Layer 13 of a small transformer language model trained on English Wikipedia (21 layers, counted from 0, width 128).
A neuron adds its activation times its output weights to the MLP's output. To switch it off is to set its activation to zero at one token and run the rest of the model.

Output weights of the MLP neurons that the questions are about. A number n stands for n times 0.0014.
n5: -21 -25 39 25 -32 -2 -25 -14 -29 2 1 55 23 -24 -4 33 -2 57 -61 -10 54 47 -29 77 9 -1 45 -30 53 37 -6 26 -9 30 -1 13 15 -11 26 -4 16 11 53 -63 -26 -19 -25 0 -37 -79 -23 -52 -41 12 -44 2 31 -9 -5 14 -36 -25 -26 -15 27 -72 92 -26 -3 -9 52 26 -1 -16 7 5 -3 -22 -37 18 -53 -7 84 -96 -50 27 2 0 38 23 33 86 -16 74 9 -14 -14 -9 5 19 44 24 29 12 -2 3 -6 -59 57 24 -24 26 21 -76 -14 9 -18 -7 -42 -8 17 -20 -46 15 66 -7 12 -2
n52: 19 -38 9 2 -14 68 -16 -7 -39 -7 -2 -39 50 -11 7 24 -2 81 -19 -22 1 -11 4 15 -2 8 -18 -47 -56 0 23 3 -18 -31 -11 12 -64 34 2 8 -9 16 -7 44 61 -15 -15 50 -6 17 -26 -25 63 -30 41 52 -26 -36 -25 -45 53 -73 4 -13 24 27 14 -5 -2 -9 4 -2 -14 -45 -31 25 15 -6 -16 25 21 -52 -6 4 12 18 40 -43 1 -32 -34 -4 20 -9 -30 6 -13 -25 5 -7 -24 -21 -34 -29 -12 -39 14 -35 -22 0 67 -17 31 20 -15 12 62 3 7 49 -13 47 61 -26 53 15 2 5
n56: 16 -7 -6 34 15 -2 -24 14 -11 -28 -21 6 -24 -41 35 -25 -2 -18 -37 21 12 20 -37 -9 0 -18 -14 -72 -46 39 -17 11 -64 33 22 -22 -26 29 21 22 68 -1 1 9 4 -26 30 31 13 -29 -23 -26 18 -12 26 -9 -17 -50 -15 64 -39 0 -4 33 -29 -13 13 -15 20 -8 2 -20 3 6 7 25 -13 18 -19 -2 11 -7 -4 -21 32 7 9 -8 32 89 -18 16 14 15 -9 44 -11 6 -39 1 3 -2 -33 30 12 32 54 -58 30 -24 -11 -62 40 -17 -2 10 9 61 -56 30 -1 10 -10 -11 -3 -28 44 21
n71: -33 23 -35 0 -47 16 33 -21 -40 27 -24 55 -3 20 41 -2 12 -12 4 -2 -66 1 40 -33 21 -10 -27 16 34 46 -28 7 -19 17 38 -15 -13 -8 8 -31 87 14 -26 29 1 -4 -39 42 31 -12 14 -14 43 -1 22 6 23 -14 7 -28 25 15 14 36 39 9 -8 -33 -50 22 -9 -21 58 -84 12 4 -30 24 -44 -27 -25 -28 -28 -27 -14 -37 -19 9 -41 -25 -5 22 10 5 -34 -16 32 -77 0 10 15 6 -2 -19 -31 -1 -2 -5 34 58 13 -27 -42 -2 -16 13 63 -12 -27 -3 56 12 23 32 -14 25 56 -2
n224: -41 -16 -24 2 21 -11 -33 -52 -9 -59 -10 -17 21 -56 15 44 56 -31 -21 -47 0 -4 63 24 -11 -1 4 28 -13 -17 -55 -6 12 14 3 5 8 -49 -42 -56 57 7 44 -33 35 14 8 58 1 -54 42 -43 -4 23 18 -38 19 -18 -5 -44 -49 -7 55 -28 36 10 -13 0 -2 -20 -12 -14 -36 36 -35 -16 -29 31 -5 -25 -7 -4 66 30 19 10 -28 -1 14 -8 3 28 8 -20 -27 -27 -6 41 -53 37 -2 19 -18 57 49 40 30 21 38 7 13 -14 0 41 -16 -8 -17 -10 36 10 -15 -12 -61 32 62 56 22 -4
n333: 9 -4 19 2 -10 -3 -2 12 44 3 22 14 19 -17 -4 -2 -38 14 -23 16 -11 30 8 31 -9 33 12 -37 -49 -67 -40 37 68 -42 -27 -69 -30 11 -20 32 1 15 -31 -3 60 13 -37 -3 10 -81 -34 13 -37 4 -44 -29 19 47 28 19 -67 -19 38 -21 -40 -25 18 -6 58 35 5 -7 28 17 -4 28 44 -21 9 -17 32 6 14 23 -16 -16 18 -41 24 -47 11 36 9 9 -24 24 37 -55 20 -22 -25 60 -17 15 40 -46 -3 12 -27 21 3 33 -10 -25 44 -33 17 -9 29 43 -37 -66 1 21 15 -14 7 -9
n348: 79 26 -25 -51 -23 0 -11 -47 -63 -19 -23 -8 27 -11 -37 -67 13 63 -68 19 35 -11 -2 -5 -26 43 31 -37 20 24 -16 -5 -14 18 -31 -18 -17 54 -10 -32 -5 12 31 -17 -7 76 20 14 -3 -42 -4 -16 -16 44 68 -43 41 -25 -15 -39 20 9 -76 15 37 12 -49 0 -82 -20 22 49 -49 -28 -15 9 13 -25 -5 19 -19 -6 35 32 14 -28 -5 17 -18 34 4 21 -53 9 5 6 48 1 50 34 61 -18 21 -24 31 30 22 41 7 -23 21 -44 -50 -23 4 -20 -8 24 58 -1 -19 62 16 56 15 -15 -31 16
n360: -54 -42 28 18 13 33 4 6 -18 -16 51 58 -9 64 53 -28 28 51 -21 -27 -34 24 16 -20 -8 17 10 -37 46 -13 -59 32 34 -13 -8 -33 -24 19 -3 -27 16 4 -66 -65 22 15 34 -66 -52 0 -82 -42 18 5 -8 -48 -30 26 -6 -52 -12 -37 40 28 -4 48 -32 -22 -58 39 17 -20 7 -6 32 17 -18 -3 -22 17 31 -20 -4 39 -30 -5 -2 12 22 -12 -6 -3 -6 -11 12 57 39 -5 74 12 12 31 -5 -33 25 -41 29 10 33 -11 -2 -27 -17 -14 19 -17 -12 20 59 -27 -13 -7 18 24 -3 5 6 22
n386: 50 30 28 12 -36 24 -10 -8 14 -1 28 -22 9 69 4 -41 -49 86 -1 25 9 -61 -5 -32 -9 29 -16 -20 -39 38 -44 56 6 17 27 10 -32 66 -45 -52 -12 30 6 18 -7 -45 -39 -29 -43 9 -43 -54 -44 43 -4 9 24 33 23 22 8 24 -3 -35 -36 31 -46 -9 0 -40 -1 0 17 35 -31 -15 12 -17 -41 19 62 8 -45 52 36 -14 25 28 11 36 -23 11 -31 16 7 -18 8 -6 45 -18 -23 -38 27 -32 -24 -3 21 61 -19 13 8 -13 21 -23 -5 -15 -35 -20 3 63 14 0 16 -6 -38 -33 13 -20
n398: -24 4 -4 -32 5 -11 -34 42 -22 -6 26 45 -45 -47 -2 -29 -15 -12 29 30 25 -17 -11 -9 18 -1 4 -2 -7 -21 -20 5 -6 10 -15 20 8 -16 41 -9 -35 27 54 -20 1 -10 12 -9 -52 20 -7 17 -8 25 -24 -6 40 26 -81 44 25 62 20 -6 -36 -5 12 -8 -15 -2 6 18 -14 -5 -46 6 41 28 -5 19 -21 -44 -50 -24 3 -12 -10 -14 2 -7 14 6 37 -26 -31 -30 -11 4 8 -14 2 -16 -11 -7 47 -20 59 -27 11 32 19 0 4 -4 -38 38 34 -9 35 -20 6 9 4 47 15 3 -3 8
n402: 29 -14 29 11 35 -10 3 -54 -31 -24 29 -2 -38 31 -23 -23 -42 7 -3 -5 19 18 23 -25 -39 35 0 30 42 20 1 17 -4 8 -18 -30 69 10 -19 3 43 -10 -51 20 -24 36 -5 -49 8 49 12 -5 11 -26 -16 19 8 31 -56 2 -15 12 -37 -25 -28 -42 19 15 -15 -6 6 27 12 -40 15 -9 -43 -7 -9 -34 16 -15 6 5 25 22 -46 -10 46 17 48 -25 5 22 -17 -23 -39 45 -15 -4 17 11 3 -9 15 0 9 33 25 -2 14 -11 29 -1 -7 -1 22 26 29 -7 39 -32 22 19 28 -45 -53 -19
n448: 23 14 38 -53 -11 -37 18 11 44 33 -29 17 -14 7 -20 -6 13 -23 3 -2 -6 -36 -18 0 0 -22 -27 13 16 12 4 -29 2 24 -55 -28 -5 -5 5 19 54 19 -12 -19 12 28 1 16 -23 -30 -19 44 -12 23 -17 -6 -1 -37 -19 -17 -1 -25 19 -2 58 15 -16 30 -5 33 -15 -21 58 2 -36 -11 -21 21 9 -24 10 14 -11 -22 -30 -7 -30 26 46 -10 14 -20 18 24 4 -26 -3 1 -2 22 -7 -7 -11 41 26 -24 -44 44 36 -62 13 31 -14 12 -7 -26 42 -10 -33 -17 10 30 -1 2 1 -24 59 21
n455: -36 -9 18 9 2 14 -44 -40 -9 -10 -22 -19 -10 -4 29 61 -24 25 5 8 -5 -26 -2 -28 3 23 -37 5 -64 -8 -12 74 8 32 -2 45 11 -7 -15 -19 -39 13 11 -31 29 17 -13 18 19 -9 -19 -52 3 7 -9 -8 27 -41 -9 -5 -29 -5 -39 -17 40 43 36 44 -48 10 0 39 21 51 -49 -3 37 -15 -14 -48 7 -21 -39 29 47 0 -5 -16 20 17 15 -20 21 57 -24 -18 15 -8 35 -14 3 -24 37 31 -10 -60 12 4 5 44 34 -20 -29 -17 29 22 -27 31 -33 -19 4 -16 -9 30 29 -55 -64 13
n470: -59 4 56 62 -1 -27 10 -28 -24 -6 39 36 -5 38 9 28 -35 -57 -11 37 -24 -22 65 16 8 37 -27 -64 -36 4 -48 -7 29 -20 -10 13 0 35 58 -7 29 -6 26 -82 5 27 23 -18 -49 -35 -22 2 10 13 1 -63 -18 24 14 -2 2 -17 1 -64 8 85 -35 -61 35 -49 -39 -43 64 6 56 3 16 -18 40 -15 6 -52 -11 31 -24 -5 -46 37 45 -56 -74 5 -21 56 33 -77 36 -10 38 -39 -44 45 73 9 22 -12 -29 71 43 47 -14 4 -32 -29 -47 43 31 14 -4 -28 -12 10 34 -26 -22 16 26 -35
n471: 10 -34 -49 19 -39 -1 9 60 13 -15 10 35 30 25 -15 -29 17 -10 -40 -19 4 -8 9 7 24 -60 33 16 15 -26 13 9 19 31 -47 -35 -39 13 5 36 -16 1 25 -18 21 -48 -64 -48 25 -12 -8 -1 11 28 28 -17 -5 36 -3 -20 46 24 30 26 -35 14 -24 16 12 20 -18 -35 13 -5 -17 43 13 0 43 8 42 -30 19 18 -29 5 4 42 24 3 -34 -20 19 -33 29 -5 -9 -24 19 6 0 15 13 -19 -48 27 9 -56 13 -13 29 1 -15 -22 29 -23 -51 -25 -54 -15 13 -5 36 -5 -25 29 4 24
n500: 56 -40 33 62 2 4 -12 26 -7 -2 -8 -40 64 -1 -11 -12 -15 -33 18 2 -22 22 -38 1 66 28 -3 -20 20 -9 -18 13 8 51 1 -16 8 -9 45 1 9 -15 25 4 27 -28 22 -38 31 0 -19 -12 -17 16 -17 29 -9 20 24 -35 5 -45 -29 12 -72 7 21 -41 -5 -41 -33 -10 28 6 22 -4 0 -6 27 -31 -5 -12 -29 -48 29 7 7 11 -57 26 -29 32 -16 -20 11 65 15 4 -15 37 -5 8 -16 6 37 -32 9 13 -22 -47 17 -15 0 39 9 -45 -19 -25 5 8 -2 -35 -12 2 -30 34 3 5

Each question names a token from some text and the token that comes next. It shows the activations a of the neurons there, in the order above. A number n stands for n times 0.043.

Then comes g, the gradient of the next token's log-probability with respect to the MLP's output, scaled to length 1. A neuron's effect is roughly proportional to its activation times (output weights . g). A number n stands for n times 0.0041.

" A", then "sh"
a: 0 -4 -4 0 -1 -3 -4 -3 -2 -3 41 -3 2 -3 -1 20
g: 25 30 24 12 31 30 11 -17 30 16 -7 8 -5 -17 -10 28 -44 -15 -11 23 8 1 -40 2 -4 -17 17 9 -19 40 -18 30 -3 1 25 19 10 -19 -25 -36 -10 12 3 32 -9 -8 -31 -10 -27 20 -8 -35 -45 3 -3 -17 18 7 8 -10 -20 37 -14 29 8 7 5 -2 27 -28 -18 14 -8 0 12 -23 37 3 -33 -15 -30 -14 36 -18 16 -17 -9 -30 -12 9 6 -10 24 -33 60 5 18 18 -15 17 19 -32 -13 -9 45 -7 33 22 1 -14 5 1 -13 -24 -21 -36 -11 27 1 -8 -5 -42 16 7 37 -32 -8 13
Which two neurons, each switched off alone, lower its probability most, in order? n402, n500

" R", then "o"
a: 0 -2 -3 -4 -3 -2 -2 1 -1 4 37 58 -2 -4 -3 16
g: 22 -23 -12 39 4 -51 -9 25 5 3 7 -7 11 14 -11 -28 -17 0 4 34 -36 -4 -18 -11 -33 -25 15 13 -16 37 -6 -14 -13 32 -17 -25 -15 7 36 -4 -10 -9 16 -6 -21 70 6 -27 5 -1 -5 -18 -29 -5 54 -29 -14 -2 -9 10 -19 11 22 -16 -11 17 6 40 11 42 -33 15 17 43 -8 -24 -26 -16 -11 10 -12 -7 7 -10 -5 26 -19 -10 29 -29 20 -8 -10 7 24 -37 -29 50 28 25 -21 -12 -12 4 -13 32 -39 -15 1 -6 8 11 19 -17 4 -27 -4 -26 9 23 23 26 9 14 5 -5 -4 14
Which two neurons, each switched off alone, lower its probability most, in order? n448, n402

"ong", then " with"
a: 0 51 18 -2 14 14 0 0 28 18 0 0 0 0 -2 0
g: -47 18 -41 -13 -28 -16 -21 -22 -14 11 24 17 -7 -3 8 10 26 7 10 -8 15 56 -9 -18 15 10 -11 -4 -35 -1 18 -29 -34 6 5 16 22 -24 31 45 -46 -12 -16 -11 4 -12 -2 -27 1 27 1 -9 -15 3 -9 25 -62 -26 0 41 3 4 19 43 -24 12 -18 34 -19 -18 45 -11 -10 16 -11 -6 -14 -21 -3 -24 10 18 4 -2 12 -19 -4 4 -19 22 22 20 -4 -3 -20 7 -24 -4 -29 23 -52 -1 1 17 -26 14 11 -22 44 3 14 6 21 22 4 22 17 0 20 31 -15 29 -1 -27 25 10 -25 15
Which neuron, switched off, raises the next token's probability most? n386

"ivers", then "e"
a: -4 -3 49 -2 71 0 0 6 18 -1 -1 0 -4 3 -4 5
g: -19 43 -21 -22 -11 17 -12 18 4 -6 0 -37 -26 -7 -31 6 7 -17 -5 -9 -33 -45 -2 2 15 -11 2 35 5 -21 15 -13 35 -14 -25 10 9 -4 5 29 -1 -11 61 28 -48 -10 31 70 -28 -5 20 -4 -27 10 11 -10 -25 -16 -17 14 -43 -9 -9 18 44 6 21 5 15 10 -24 7 -24 -23 -5 -30 -1 10 -1 -15 12 -37 -37 28 17 12 -27 -42 10 -15 21 -13 4 6 4 -20 15 21 21 14 19 -1 -18 -13 5 6 -11 5 17 -4 8 25 18 41 5 7 -26 -6 -11 5 35 2 -18 -28 32 21 16 19
Which neuron, switched off, lowers the next token's probability most? n224

"ake", then " R"
a: 0 -4 -1 -2 0 -2 39 28 15 -1 -4 -3 -2 -3 -3 0
g: 10 -30 26 5 -16 -17 -10 45 -44 -20 6 -20 1 19 -7 43 -18 40 -9 -10 14 20 3 -13 15 10 3 -6 22 -12 9 7 14 -37 6 -6 25 4 0 -25 19 0 39 -4 14 5 -22 18 6 -6 20 -9 12 -23 6 9 -27 5 17 6 -32 5 2 19 19 24 -7 -2 13 6 26 -20 -16 -20 -29 30 24 -18 -49 0 -6 -71 -31 48 -13 5 38 4 44 -29 12 -4 -24 -3 -52 12 30 -21 14 1 25 -10 2 23 -12 18 -27 -7 42 -16 -1 6 -31 -7 -34 13 -3 -23 13 -14 32 2 -20 -36 -6 10 4 -6
Which neuron, switched off, lowers the next token's probability most? n360

"'", then " the"
a: -2 -2 -1 -1 0 -3 0 0 -3 20 10 5 -3 -2 -4 -4
g: -35 -15 -10 1 25 -15 -7 14 10 -5 28 -5 -12 -51 -30 -8 5 -4 26 18 22 44 25 -33 -8 24 -1 40 -8 10 -9 -45 -49 -1 12 33 -44 0 21 27 21 4 19 4 -25 25 -34 0 -15 -41 13 24 -10 -6 9 32 5 -36 -20 30 18 -20 37 1 41 -6 -20 -32 5 -3 13 1 34 18 -25 -11 2 8 -11 -4 10 -28 1 -17 20 6 13 -28 -5 -11 -4 -17 -19 -16 -18 -13 -13 -42 30 14 4 -18 28 -25 -30 -23 -1 21 26 -4 44 -19 -1 -28 11 -5 -4 39 21 -5 -1 20 6 7 -11 25 14 10
Which neuron, switched off, lowers the next token's probability most? n398

" more", then " than"
a: -1 71 19 -3 0 2 0 -2 77 -2 23 0 -3 -2 -2 -2
g: -4 -15 19 36 25 22 11 0 4 26 27 4 -32 -2 30 -12 -42 -6 23 0 -5 -61 14 -6 -3 -17 -48 26 -1 -19 -10 -3 -21 -2 10 12 -13 -31 -16 -3 -3 8 -20 -1 10 26 6 -10 30 1 4 12 14 26 -2 15 21 -11 -34 12 -26 -9 25 -28 -53 14 -12 -31 -14 8 10 5 12 -14 21 -11 23 6 -11 19 30 0 -16 33 1 -9 -6 -42 15 51 -37 17 20 12 3 -1 -18 42 35 -27 -39 -10 8 -22 9 -12 18 -14 3 14 -22 -2 32 4 -22 6 3 -34 -2 12 -2 -22 40 36 -39 -18 38 -19
Which neuron, switched off, lowers the next token's probability most? n386

"y", then "s"
a: 0 -4 -3 -4 0 46 -1 0 0 -3 18 -3 -2 0 -1 -2
g: 10 8 41 15 37 -10 24 11 27 10 -28 -14 11 -30 25 -17 -3 -1 -21 -11 -16 15 -15 -5 -40 -17 13 -48 6 -15 -3 12 58 -9 3 -8 -17 0 -23 -13 24 -1 16 17 -17 16 -9 4 -10 6 6 13 -13 -12 41 -30 52 23 0 -43 -12 12 -26 4 1 -10 0 -8 24 36 2 0 21 6 23 -19 24 -8 -21 43 6 -21 26 -20 -19 -10 27 8 29 14 -34 -20 -16 1 -21 3 10 29 23 31 17 10 -47 -6 22 11 6 15 -14 1 -44 -22 -29 -26 2 -61 0 11 -8 -10 0 -37 -14 38 5 -3 15 -15
Which neuron, switched off, lowers the next token's probability most? n333

"ash", then "w"
a: -4 -3 -2 -4 0 -4 -4 0 0 14 -1 3 43 -1 -3 -2
g: -31 -9 -34 20 -1 10 -10 -8 26 46 0 2 14 -5 -31 -12 -7 -23 -30 17 -2 29 -7 28 30 34 -9 -37 16 -14 -3 9 -2 -2 2 -7 28 9 -9 -24 41 10 -35 12 -3 5 34 2 -7 -20 -19 -25 -4 14 -11 6 -15 -4 -4 -24 -48 3 -29 -4 -2 13 -8 26 33 -8 14 30 15 -31 68 -39 17 -12 -34 15 -24 -4 -28 18 -1 -5 9 -1 -11 32 -14 -7 -17 -12 -1 13 -3 -17 -16 -26 -2 17 6 13 67 -38 -25 7 20 -40 39 3 7 21 5 -34 19 23 -7 8 -30 18 -4 9 -2 35 9 -1
Which neuron, switched off, raises the next token's probability most? n455

"r", then "id"
a: -1 -1 0 -4 0 32 3 -3 0 77 -3 -4 19 -3 -4 -4
g: -27 -29 7 14 15 -5 13 12 26 -6 -4 27 5 -1 -10 -10 -1 -25 16 -17 10 -34 -5 -37 18 -7 -26 -17 -30 18 -45 -9 -7 -13 -21 23 32 7 38 17 -16 -2 39 -8 -26 13 1 0 3 -9 37 -20 -1 -18 19 -37 -12 -17 -25 -26 -15 56 26 -5 -18 -12 0 11 6 21 -17 -2 5 12 -18 40 27 -27 -8 -10 20 1 -13 -8 8 14 -29 33 25 20 18 3 -5 8 26 -18 -37 33 -21 -17 -33 2 -29 -39 0 27 -23 -27 25 21 -33 -18 56 23 46 25 -3 2 18 -3 17 6 -15 1 32 -18 -13 13
Which neuron, switched off, raises the next token's probability most? n333

"ond", then "ary"
a: -3 51 6 0 -1 14 -4 -4 -1 -3 0 -1 23 58 -4 -4
g: -31 16 -11 23 31 7 -8 -14 18 -12 29 -23 10 46 -2 -39 14 -59 7 -16 15 -36 13 4 14 -1 -29 44 -12 28 -17 7 13 -1 25 -29 15 -14 9 24 14 12 -9 -2 -6 2 -4 8 -16 -2 28 48 -21 7 23 -19 11 21 -11 -15 -13 -29 17 6 -24 -29 -20 9 12 -38 -12 25 6 23 8 -26 16 6 -28 19 24 52 -7 3 -22 -5 -14 -28 -25 1 -32 -5 -15 23 -12 -26 36 18 -25 -4 -9 60 0 -6 -25 -14 27 -13 24 8 -12 -1 3 -23 -4 -32 18 -55 7 -4 -5 -12 6 -8 2 16 24 28
Which neuron, switched off, lowers the next token's probability most? n470

" De", then "ad"
a: -4 31 -3 0 0 -4 0 -3 0 0 7 -1 0 0 0 32
g: 12 -16 -31 16 29 4 31 -27 -5 24 24 -27 -4 1 -23 22 2 -30 -16 -27 -14 -5 1 -24 28 -3 2 23 -25 31 -6 10 6 20 -13 -24 15 -2 -23 11 11 0 -17 6 25 -21 -6 -22 26 53 -31 -27 -2 -14 -1 47 -33 31 -2 26 -9 -3 29 -17 40 5 -43 -40 -12 -29 -15 7 2 -21 -21 12 7 15 26 -21 16 14 -6 13 7 44 -17 15 19 -10 14 -42 -15 10 13 -3 3 7 22 -22 61 17 -5 33 9 -23 23 -4 -24 -22 -7 20 -32 2 -27 -19 -12 -7 36 -12 -17 -2 40 -15 -34 -9 17 1
Which neuron, switched off, lowers the next token's probability most? n500

"ay", then " |"
a: 14 -1 0 0 -1 0 -3 -2 0 -3 0 4 34 -3 -4 -4
g: -41 1 -18 12 -14 25 21 0 7 -5 -14 19 -11 4 5 -2 11 36 11 10 -17 1 4 5 -24 5 -10 -15 -15 30 5 40 -11 14 -6 -16 7 21 6 42 -35 -19 -9 -47 9 -18 16 -35 -36 -23 -21 0 33 16 -14 -26 13 -19 15 5 23 -18 -10 2 -4 29 55 14 -11 -4 -9 -2 -4 22 -20 -8 30 12 53 -24 11 21 -7 -2 0 -50 39 -20 -25 6 -1 43 13 -22 -14 4 -27 -20 12 -24 -41 -23 -16 11 1 -20 16 -2 12 28 11 19 12 -12 74 31 -28 -12 -3 -4 -36 -8 -21 -6 4 2 2 20
Which neuron, switched off, lowers the next token's probability most? n455

"od", then "ied"
a: 0 0 95 16 35 -4 14 -3 -4 -4 8 -4 -2 0 -4 -2
g: 21 -13 4 -3 -13 -16 16 17 -15 -8 -2 2 16 -10 8 7 -16 18 -9 -6 -7 4 -2 48 12 14 0 28 -44 -11 9 38 19 -8 -43 10 -9 16 -25 -23 43 9 12 -28 40 -19 34 -33 25 20 -22 -13 -12 -34 -27 -17 -3 3 -5 7 -24 -2 -8 9 -21 15 4 -16 -51 -33 -5 -13 2 -15 8 -16 -28 -3 23 -28 38 -38 38 -39 6 -24 25 9 8 -6 4 -1 27 -38 15 27 7 3 -11 23 -23 -20 15 17 3 -27 30 21 -7 -5 21 0 16 11 -27 -9 34 19 0 -19 -8 30 13 -13 -23 8 77 -7
Which neuron, switched off, lowers the next token's probability most? n56

" Q", then "-"
a: -3 16 17 -3 0 -4 0 -2 0 0 -1 -4 0 0 39 11
g: -7 -43 -17 23 14 -36 24 28 -17 -3 -6 24 2 -28 -17 -11 14 -1 -5 19 -5 0 22 -10 -6 -11 -25 -38 -22 -22 36 -21 4 1 -1 -2 -1 7 1 -1 19 -22 0 17 18 -35 -2 -64 -39 9 3 9 15 24 15 7 -1 32 -23 0 18 -9 -4 -9 -20 9 20 48 21 27 -16 43 -1 3 -32 25 -11 13 18 13 -11 -18 -4 -15 -15 -18 15 9 -36 8 -4 -8 10 15 -20 -12 -17 25 -49 -9 -15 36 -6 -27 -8 -17 24 23 27 9 -25 1 -15 6 72 3 16 9 14 2 -66 22 8 28 32 10 -2 -5
Which neuron, switched off, lowers the next token's probability most? n471

"ad", then ")"
a: -4 -4 0 -2 0 0 5 0 0 9 0 8 37 4 -4 -4
g: 17 8 -26 -24 5 9 2 -19 31 24 18 35 -45 -17 9 -20 2 -22 -29 -15 19 4 8 -2 32 -45 26 32 -30 9 -4 -15 16 -15 16 27 -4 12 28 -2 21 6 24 14 7 18 12 18 -9 0 -11 -12 -20 35 -9 27 31 16 -35 0 14 -21 -20 -15 28 -5 -10 -12 -7 12 -11 -5 -33 -5 -7 2 1 -15 28 18 22 0 17 -18 7 1 1 22 5 24 -25 -49 -50 -10 -6 -7 -39 38 -15 -42 -36 25 15 -61 25 -6 -24 9 -21 28 8 -10 9 35 3 -30 -38 -2 1 37 -10 23 5 3 -15 33 -17 12
Which neuron, switched off, raises the next token's probability most? n455

"ah", then "or"
a: -1 -4 2 0 0 -3 0 -1 0 -4 -4 -4 -3 0 12 -3
g: -30 -17 -14 28 37 -13 8 -28 18 -25 3 -54 -20 11 7 4 30 -18 11 5 13 24 -5 17 -24 0 -32 9 2 17 -7 -4 6 -6 13 12 -15 -14 5 -43 23 8 -13 1 -1 7 -3 27 -11 8 -3 30 -17 -31 20 48 -20 17 -6 8 -19 -17 -7 2 -13 -50 -7 -29 8 -33 -19 12 -18 -9 51 8 -17 2 -64 9 9 19 -33 -17 1 -1 16 -17 6 11 15 5 11 30 37 -6 -7 22 30 57 1 10 3 25 -32 1 -4 30 -2 -12 -34 14 -11 6 1 -10 24 -55 40 4 12 -12 -18 -21 41 6 -3 16
Which neuron, switched off, raises the next token's probability most? n471

"ing", then " n"
a: 0 -3 -3 1 0 0 7 7 -4 47 71 -3 27 -1 1 -3
g: 47 15 -13 -21 20 -24 -14 -30 23 12 -16 51 2 31 36 -9 5 1 -21 9 -45 14 -17 20 -20 20 42 29 33 -13 -11 -24 18 -3 17 9 8 -40 -2 -27 -34 -12 -12 3 -7 -10 -4 19 25 -8 3 15 -18 5 3 23 -7 1 21 20 -40 35 -14 5 14 -19 -4 1 -16 -18 -18 4 2 -16 -9 7 -17 4 -42 -1 6 -37 -40 -5 -2 18 -13 59 8 11 -1 -9 -26 24 -6 27 -11 15 -49 6 -24 1 7 -1 18 -14 -4 0 4 -20 -38 -46 -3 38 13 4 -23 2 -23 9 14 12 6 -25 24 39 29 31
Which neuron, switched off, raises the next token's probability most? n398

" Th", then "ings"
a: -3 -4 1 -3 0 -4 -2 6 0 -1 35 12 17 -4 0 16
g: 22 -18 -10 -34 21 16 8 -29 -18 -41 -44 -21 -29 -12 35 2 -30 -6 11 -9 -1 -9 12 6 -9 -17 16 -20 31 5 11 22 -8 2 26 -18 25 -8 2 15 -12 -45 7 61 -6 -11 10 24 -10 34 19 9 -19 12 -3 -22 22 -5 -19 -15 28 -9 2 9 4 -3 12 -5 35 18 -25 -30 10 -27 22 36 -14 -7 11 -26 -2 18 -14 -39 21 13 24 40 -1 6 7 -14 -20 -34 -2 -1 -4 27 -6 31 53 21 -22 -1 -41 43 52 -4 19 -13 -26 9 5 -44 4 15 -40 -1 -19 10 -22 -15 -18 1 5 12 -5 1
Which neuron, switched off, raises the next token's probability most? n455

" S", then "ound"
a: -4 -4 -3 -1 -3 -4 0 -3 0 43 1 -2 0 -2 -4 14
g: -15 22 -45 8 -7 -1 4 12 -5 -19 -4 33 21 -22 37 -22 7 9 6 -32 5 8 -40 -15 38 2 -29 11 2 1 -27 -15 -10 22 -56 12 4 37 -9 -15 -16 -9 3 20 28 3 -32 3 -3 32 0 -35 1 -17 39 15 -1 7 12 -18 25 73 -7 -16 30 12 35 24 -19 0 -10 -21 -17 -15 -1 32 -22 47 6 -2 21 14 -4 -17 -34 21 -12 25 -31 -4 -13 13 -16 11 -24 -29 -6 8 38 -14 -56 -24 1 12 38 -10 -4 -10 17 1 -18 -10 8 -16 1 -10 20 22 -21 -4 -4 24 -16 16 20 15 -19 -15
Which neuron, switched off, lowers the next token's probability most? n398

" dire", then "ction"
a: -1 33 -4 -4 -1 -4 -1 -1 0 14 29 -1 -3 6 -3 -2
g: 39 -3 -14 -22 -49 17 23 -25 12 -5 -9 -4 26 20 4 -42 -31 29 17 28 23 -50 24 8 13 -5 1 -19 -13 36 -10 -11 2 27 -7 -23 19 5 39 22 55 -10 -48 4 7 6 19 1 -9 7 -23 50 -21 36 4 -24 13 -4 -12 -21 -1 13 -11 -11 25 21 4 6 -6 9 -27 0 30 -8 -14 8 -32 51 -21 -28 -32 -16 -18 -44 27 21 -30 14 -3 -16 -1 23 -11 -10 4 -27 8 -7 4 -22 10 14 -22 -9 -13 8 15 6 5 -13 -25 0 35 29 -5 39 -27 10 -16 -9 -21 2 2 11 12 12 -32 -13
Which neuron, switched off, lowers the next token's probability most? n402

"ly", then " l"
a: 1 28 -2 0 -2 13 0 -2 -4 -3 -4 -3 -2 -2 0 -3
g: -3 -3 -27 -7 16 8 -7 -19 -23 -3 34 -10 -42 -24 11 -20 -21 -12 14 -23 -9 -23 8 -5 -11 -43 -25 37 7 -6 -12 -4 -9 0 28 -30 31 11 -14 24 19 53 -13 -32 24 0 -13 26 19 26 11 -4 -27 29 16 45 9 33 8 -12 -5 14 13 0 -49 -27 -48 -38 22 -19 -25 0 -15 -28 0 1 -2 -5 -39 -11 19 6 36 12 16 19 9 -17 32 26 42 -25 -16 -12 22 13 9 15 -4 -4 4 7 32 -7 -10 29 -11 14 -2 -26 -17 33 46 14 -35 4 -6 -6 -8 4 21 12 2 10 -4 -19 -44 19
Which neuron, switched off, raises the next token's probability most? n52

" l", then "ike"
a: -4 0 6 62 0 -4 -1 -2 -3 20 -1 -3 -2 -3 0 23
g: -15 49 -27 -11 -23 34 -34 -19 16 -25 16 -11 -21 3 0 -1 6 -73 4 -2 -11 53 -1 21 22 8 2 -1 -2 37 -26 -9 -12 -17 26 -6 -21 -49 5 3 -14 0 19 36 -22 39 7 32 20 0 -4 50 14 11 -10 -4 -18 10 -8 -26 12 -2 -23 -3 15 15 10 -13 6 -21 12 -8 13 -4 -49 25 -6 -10 22 -17 3 -15 -39 14 3 42 2 26 -9 -21 -5 6 -8 -14 16 -4 -14 1 -1 -2 -13 5 -9 -8 4 -10 13 -18 5 4 68 9 -25 -35 -60 1 -11 -3 1 -23 29 8 14 15 21 20 19 2
Which neuron, switched off, lowers the next token's probability most? n71

" |", then " 0"
a: 0 0 -2 0 -1 0 0 -2 0 -3 21 -2 -1 -2 0 2
g: -26 -42 4 -17 18 -19 26 3 -25 -22 -4 -23 38 0 13 -48 -24 -12 42 21 -4 -35 19 1 12 -12 3 -1 -22 26 4 5 -27 -6 27 26 10 -5 53 -5 29 -17 11 -8 -25 19 9 19 1 40 -18 24 7 -11 19 21 3 0 12 -11 -39 -25 30 -17 -22 -4 13 0 3 5 3 6 17 -3 30 -13 -4 11 -7 -24 -47 9 -6 -38 -13 3 -9 7 -47 20 -5 7 -3 0 14 40 -9 12 11 -20 -14 2 -11 13 4 -5 9 29 -41 -12 -29 14 67 20 1 -3 28 -23 19 -40 20 9 18 4 28 -27 -23 -35
Which neuron, switched off, lowers the next token's probability most? n402